Layer 2 of a small transformer language model trained on English Wikipedia (12 layers, counted from 0, width 128).
Take only the direct path to the model's output, skipping the later layers: a vector added to the residual stream pushes a token's score in proportion to its dot product with that token's output vector.

Output vectors of the tokens that the questions are about. A number n stands for (n - 128) times 0.012.
"like": 110, 82, 116, 134, 158, 94, 89, 141, 140, 117, 97, 161, 72, 143, 146, 116, 155, 128, 125, 84, 151, 117, 157, 140, 144, 137, 171, 106, 144, 98, 107, 176, 119, 120, 139, 183, 68, 98, 170, 147, 96, 94, 113, 151, 111, 137, 178, 101, 161, 108, 179, 170, 118, 93, 163, 218, 140, 105, 161, 119, 154, 107, 122, 124, 194, 112, 75, 124, 142, 169, 178, 147, 53, 115, 152, 128, 132, 147, 157, 106, 122, 117, 93, 136, 101, 129, 88, 134, 168, 112, 99, 141, 154, 175, 173, 93, 162, 72, 91, 115, 129, 145, 113, 44, 109, 130, 144, 71, 138, 169, 124, 126, 87, 141, 136, 120, 69, 143, 150, 129, 97, 107, 149, 84, 155, 171, 163, 109
" |": 160, 139, 133, 164, 116, 180, 135, 144, 140, 144, 153, 89, 145, 102, 193, 192, 128, 150, 125, 81, 94, 164, 135, 130, 115, 142, 95, 64, 135, 149, 98, 86, 156, 105, 124, 119, 143, 134, 100, 150, 146, 136, 130, 120, 187, 103, 113, 153, 128, 105, 155, 125, 97, 160, 143, 116, 112, 145, 101, 59, 111, 154, 123, 96, 109, 118, 156, 164, 117, 133, 100, 125, 143, 85, 118, 156, 139, 100, 118, 142, 143, 119, 140, 130, 108, 159, 136, 151, 95, 149, 150, 135, 97, 65, 118, 127, 88, 98, 143, 102, 138, 122, 165, 129, 111, 153, 96, 121, 106, 130, 129, 123, 177, 134, 94, 95, 130, 125, 115, 118, 197, 134, 93, 161, 130, 124, 133, 162
"ael": 54, 124, 141, 56, 157, 124, 153, 44, 144, 128, 154, 144, 86, 118, 124, 32, 133, 55, 217, 113, 121, 153, 82, 163, 189, 93, 133, 130, 83, 151, 94, 99, 124, 181, 84, 151, 127, 120, 138, 133, 176, 187, 9, 109, 124, 129, 190, 136, 119, 119, 124, 198, 161, 106, 181, 159, 131, 126, 154, 147, 87, 119, 126, 143, 168, 111, 162, 131, 133, 153, 126, 156, 121, 164, 148, 154, 132, 135, 113, 125, 55, 150, 43, 171, 143, 154, 71, 106, 149, 138, 131, 141, 120, 129, 131, 141, 132, 65, 123, 146, 101, 120, 70, 127, 191, 177, 158, 83, 105, 134, 71, 123, 118, 91, 145, 189, 126, 154, 115, 161, 144, 102, 185, 109, 124, 76, 176, 127
"arch": 124, 163, 130, 100, 149, 67, 198, 122, 137, 82, 179, 99, 138, 121, 114, 95, 177, 93, 138, 163, 98, 158, 107, 86, 120, 127, 155, 110, 116, 145, 104, 188, 122, 104, 114, 124, 113, 137, 135, 134, 82, 104, 158, 101, 124, 157, 156, 91, 137, 157, 111, 121, 177, 50, 110, 162, 132, 159, 167, 180, 94, 125, 154, 115, 146, 130, 150, 86, 91, 104, 128, 135, 94, 102, 96, 103, 140, 126, 175, 159, 40, 165, 133, 141, 154, 168, 59, 105, 140, 157, 171, 134, 153, 127, 140, 185, 132, 95, 107, 153, 104, 90, 95, 104, 145, 96, 154, 132, 105, 137, 113, 117, 79, 143, 127, 118, 162, 150, 165, 180, 111, 83, 109, 100, 180, 131, 170, 149
" city.": 104, 175, 107, 117, 140, 117, 121, 115, 186, 153, 103, 155, 85, 80, 112, 118, 171, 100, 124, 172, 120, 131, 102, 147, 191, 123, 172, 126, 107, 138, 139, 181, 109, 151, 93, 135, 65, 103, 146, 91, 129, 108, 151, 96, 149, 154, 163, 105, 137, 138, 124, 105, 105, 92, 133, 131, 163, 212, 141, 134, 58, 124, 128, 156, 140, 117, 102, 96, 103, 124, 164, 144, 112, 91, 162, 166, 159, 147, 140, 124, 136, 114, 109, 149, 94, 86, 144, 114, 128, 127, 110, 149, 119, 111, 112, 212, 114, 112, 94, 176, 86, 116, 150, 81, 151, 105, 142, 81, 163, 174, 100, 79, 137, 145, 173, 101, 113, 148, 181, 90, 117, 101, 125, 123, 102, 121, 165, 149
"avior": 132, 115, 88, 103, 173, 104, 157, 157, 196, 150, 100, 103, 92, 165, 161, 111, 133, 89, 169, 112, 183, 103, 79, 138, 135, 99, 144, 66, 103, 127, 89, 164, 164, 176, 144, 168, 168, 107, 138, 77, 159, 149, 66, 109, 122, 124, 123, 133, 87, 153, 141, 132, 121, 96, 132, 101, 147, 94, 104, 172, 123, 127, 125, 124, 176, 141, 141, 99, 146, 101, 172, 145, 77, 172, 111, 112, 84, 139, 145, 126, 106, 101, 90, 155, 165, 102, 123, 94, 96, 107, 135, 172, 164, 150, 143, 194, 194, 57, 150, 112, 94, 131, 139, 102, 141, 113, 125, 140, 126, 186, 100, 93, 118, 85, 182, 169, 81, 127, 131, 88, 100, 103, 144, 142, 197, 105, 171, 112

Each question shows what one neuron of this layer's MLP adds at an activation of 1. A number n stands for (n - 128) times 0.0069.

n236: 102, 129, 102, 140, 131, 115, 135, 109, 121, 150, 138, 132, 113, 114, 132, 127, 160, 122, 104, 150, 150, 126, 132, 113, 115, 134, 127, 144, 111, 115, 102, 122, 166, 108, 150, 116, 151, 141, 105, 118, 146, 130, 93, 114, 164, 117, 131, 120, 149, 155, 109, 153, 130, 143, 126, 104, 119, 136, 107, 125, 146, 94, 135, 108, 144, 92, 142, 105, 116, 147, 102, 151, 125, 116, 104, 114, 143, 151, 111, 106, 120, 132, 137, 103, 121, 108, 130, 104, 118, 130, 134, 108, 121, 96, 122, 156, 140, 129, 100, 158, 124, 143, 144, 123, 93, 116, 132, 137, 120, 141, 138, 120, 116, 154, 149, 181, 160, 172, 139, 130, 125, 146, 146, 136, 126, 111, 158, 120
Which of these tokens does it push down most? "like"

n213: 160, 134, 134, 155, 148, 122, 148, 151, 112, 115, 113, 109, 95, 99, 132, 143, 115, 132, 180, 131, 94, 156, 151, 110, 134, 103, 139, 132, 165, 122, 149, 106, 124, 112, 160, 121, 102, 152, 150, 127, 144, 127, 131, 105, 117, 158, 119, 138, 113, 121, 117, 138, 103, 150, 159, 134, 113, 85, 106, 124, 117, 146, 131, 129, 133, 136, 125, 91, 121, 106, 149, 131, 126, 87, 104, 134, 138, 122, 158, 155, 125, 151, 132, 106, 156, 160, 87, 152, 141, 165, 121, 143, 158, 131, 120, 143, 131, 100, 126, 159, 157, 105, 132, 104, 150, 140, 110, 127, 138, 153, 96, 136, 127, 144, 75, 113, 106, 89, 78, 118, 132, 161, 147, 119, 109, 101, 125, 115
Pushed up most: " |"

n136: 146, 117, 138, 148, 138, 86, 133, 111, 101, 138, 131, 104, 155, 125, 124, 122, 130, 121, 112, 120, 121, 112, 116, 156, 102, 164, 151, 115, 138, 115, 122, 127, 132, 136, 145, 117, 126, 126, 124, 134, 143, 133, 112, 116, 118, 129, 125, 141, 133, 159, 116, 122, 155, 116, 107, 146, 127, 118, 117, 94, 139, 121, 133, 143, 116, 82, 134, 147, 163, 128, 107, 140, 137, 140, 111, 118, 136, 113, 88, 123, 133, 122, 147, 143, 111, 124, 120, 118, 162, 120, 127, 105, 140, 145, 137, 119, 126, 113, 149, 159, 154, 142, 99, 122, 166, 133, 144, 100, 111, 132, 118, 121, 117, 84, 165, 159, 174, 132, 130, 130, 132, 108, 105, 141, 121, 123, 167, 117
Pushed up most: "ael"

n92: 140, 137, 189, 100, 161, 132, 122, 114, 161, 106, 139, 112, 123, 98, 106, 138, 132, 147, 149, 160, 142, 148, 144, 107, 140, 146, 86, 108, 157, 120, 94, 171, 143, 137, 185, 129, 101, 105, 119, 144, 128, 147, 136, 107, 129, 110, 135, 131, 70, 106, 107, 132, 148, 178, 68, 128, 149, 129, 112, 166, 108, 103, 158, 135, 101, 146, 115, 122, 146, 103, 146, 120, 144, 82, 124, 154, 154, 111, 82, 129, 92, 136, 127, 118, 137, 130, 131, 144, 160, 139, 164, 97, 121, 145, 141, 122, 127, 150, 56, 150, 134, 71, 139, 144, 125, 115, 121, 122, 172, 85, 139, 122, 113, 158, 129, 113, 141, 105, 131, 130, 112, 143, 119, 95, 136, 141, 113, 131
Pushed up most: "arch"

n118: 142, 113, 123, 150, 144, 118, 174, 176, 107, 135, 125, 155, 143, 119, 102, 157, 107, 109, 134, 91, 108, 130, 137, 118, 116, 137, 138, 135, 127, 170, 140, 119, 137, 137, 123, 129, 134, 115, 172, 113, 103, 115, 124, 139, 152, 109, 92, 137, 111, 147, 155, 112, 129, 144, 135, 116, 140, 129, 110, 118, 136, 103, 115, 93, 146, 143, 140, 135, 127, 100, 126, 139, 151, 154, 144, 91, 134, 131, 132, 93, 137, 151, 106, 126, 85, 111, 120, 104, 113, 101, 119, 142, 140, 127, 147, 146, 108, 89, 142, 93, 144, 127, 144, 121, 130, 154, 137, 137, 149, 132, 179, 101, 117, 141, 119, 109, 124, 126, 144, 102, 134, 170, 152, 123, 153, 91, 115, 105
Pushed up most: "avior"

n54: 101, 99, 115, 112, 99, 127, 112, 95, 136, 110, 126, 130, 132, 108, 144, 102, 122, 131, 118, 136, 147, 144, 127, 135, 91, 134, 142, 119, 177, 147, 108, 131, 134, 108, 103, 129, 136, 144, 97, 132, 118, 172, 145, 136, 178, 144, 142, 115, 127, 139, 154, 170, 121, 87, 119, 129, 125, 140, 138, 143, 111, 153, 135, 122, 110, 121, 77, 135, 110, 138, 140, 173, 118, 133, 167, 141, 135, 101, 96, 140, 120, 130, 132, 152, 106, 160, 93, 122, 139, 136, 79, 110, 148, 111, 132, 127, 119, 153, 131, 140, 132, 143, 145, 131, 117, 70, 144, 167, 139, 127, 140, 101, 149, 134, 107, 114, 127, 140, 98, 109, 157, 91, 140, 136, 151, 113, 158, 129
Which of these tokens does it push down most? "avior"

n252: 133, 159, 147, 156, 147, 126, 106, 127, 125, 116, 143, 104, 108, 116, 154, 123, 142, 141, 110, 101, 145, 123, 114, 121, 124, 140, 137, 136, 173, 136, 119, 110, 155, 97, 130, 149, 133, 135, 149, 135, 116, 136, 154, 106, 117, 112, 114, 130, 119, 129, 120, 137, 121, 95, 123, 76, 82, 117, 126, 166, 106, 149, 121, 114, 132, 112, 121, 95, 89, 144, 139, 144, 120, 170, 136, 152, 102, 106, 150, 120, 101, 128, 85, 124, 118, 145, 148, 145, 113, 159, 141, 163, 120, 159, 116, 140, 91, 88, 122, 149, 115, 140, 105, 150, 132, 109, 148, 154, 134, 132, 127, 141, 140, 146, 175, 147, 117, 122, 97, 139, 127, 178, 132, 128, 133, 135, 95, 114
Pushed up most: "avior"

n347: 129, 121, 155, 139, 129, 134, 102, 159, 120, 133, 102, 104, 124, 124, 123, 145, 107, 120, 156, 131, 125, 119, 74, 111, 138, 141, 125, 100, 99, 149, 135, 87, 116, 176, 97, 122, 157, 97, 143, 132, 107, 161, 136, 121, 105, 144, 96, 129, 102, 139, 121, 139, 117, 126, 126, 140, 130, 146, 121, 118, 163, 105, 171, 145, 103, 133, 114, 163, 102, 114, 161, 109, 138, 146, 98, 103, 164, 124, 143, 99, 156, 138, 146, 136, 156, 106, 128, 120, 143, 122, 188, 175, 158, 148, 123, 112, 136, 143, 135, 160, 92, 108, 128, 148, 76, 136, 127, 149, 113, 105, 133, 130, 145, 113, 106, 89, 126, 95, 159, 131, 123, 122, 151, 109, 136, 124, 97, 162
Pushed up most: "avior"

n89: 111, 137, 115, 77, 99, 105, 170, 138, 103, 93, 141, 172, 158, 91, 150, 125, 88, 110, 134, 107, 124, 158, 128, 141, 141, 160, 154, 117, 82, 112, 130, 96, 159, 106, 133, 122, 155, 127, 121, 136, 105, 135, 127, 118, 166, 151, 145, 85, 167, 131, 125, 126, 127, 127, 142, 101, 116, 119, 137, 142, 84, 115, 127, 110, 84, 129, 138, 107, 127, 192, 94, 144, 130, 140, 102, 143, 159, 112, 135, 124, 121, 212, 134, 113, 138, 127, 81, 166, 142, 120, 125, 86, 157, 140, 159, 110, 111, 183, 118, 148, 124, 129, 153, 118, 142, 123, 110, 112, 101, 129, 111, 134, 135, 172, 126, 114, 123, 108, 115, 126, 135, 114, 112, 116, 159, 110, 162, 176
Pushed up most: "arch"

n189: 112, 151, 152, 103, 120, 134, 154, 137, 109, 113, 161, 103, 118, 124, 130, 131, 139, 161, 130, 126, 107, 125, 120, 116, 92, 125, 123, 168, 106, 129, 125, 127, 112, 131, 115, 142, 150, 114, 102, 104, 122, 146, 110, 130, 128, 116, 114, 159, 130, 153, 136, 141, 106, 81, 137, 123, 132, 129, 161, 95, 156, 129, 125, 97, 122, 114, 128, 94, 126, 137, 151, 136, 127, 177, 121, 87, 159, 140, 114, 102, 120, 115, 127, 136, 116, 130, 113, 138, 130, 130, 112, 140, 78, 108, 113, 149, 123, 142, 112, 143, 129, 176, 124, 127, 138, 165, 147, 145, 118, 113, 116, 132, 118, 146, 118, 157, 92, 157, 105, 115, 130, 129, 164, 145, 156, 88, 176, 176
Pushed up most: "ael"

n349: 123, 107, 116, 98, 105, 118, 158, 105, 146, 140, 103, 130, 123, 138, 126, 162, 117, 178, 148, 94, 139, 139, 168, 152, 113, 127, 169, 136, 125, 79, 150, 156, 110, 146, 132, 133, 141, 136, 154, 121, 130, 102, 112, 142, 145, 122, 130, 109, 131, 135, 114, 142, 129, 138, 115, 148, 98, 151, 113, 135, 129, 121, 143, 136, 109, 156, 122, 104, 160, 124, 115, 146, 120, 125, 93, 124, 133, 110, 111, 135, 131, 101, 130, 98, 149, 118, 147, 103, 127, 130, 116, 126, 116, 117, 144, 118, 139, 134, 178, 104, 127, 133, 139, 133, 121, 124, 128, 114, 127, 123, 132, 116, 122, 131, 105, 132, 136, 146, 146, 124, 145, 124, 121, 110, 124, 149, 132, 93
Which two tokens does it push up most, strongest first? "like", "avior"

n342: 119, 108, 135, 97, 85, 133, 127, 114, 69, 130, 132, 135, 158, 80, 124, 129, 115, 148, 93, 159, 138, 116, 163, 189, 144, 109, 111, 123, 152, 109, 126, 147, 121, 131, 121, 132, 140, 127, 134, 79, 65, 153, 151, 129, 131, 120, 79, 135, 163, 143, 161, 131, 154, 138, 135, 147, 120, 127, 115, 92, 139, 154, 127, 117, 110, 136, 159, 112, 114, 161, 161, 93, 80, 104, 129, 106, 133, 123, 146, 131, 139, 107, 124, 127, 146, 143, 134, 159, 169, 152, 104, 134, 126, 145, 145, 143, 139, 200, 85, 105, 112, 132, 143, 129, 102, 86, 122, 136, 154, 120, 107, 127, 130, 135, 125, 127, 111, 163, 144, 125, 100, 109, 129, 92, 164, 123, 142, 140
Pushed up most: "like"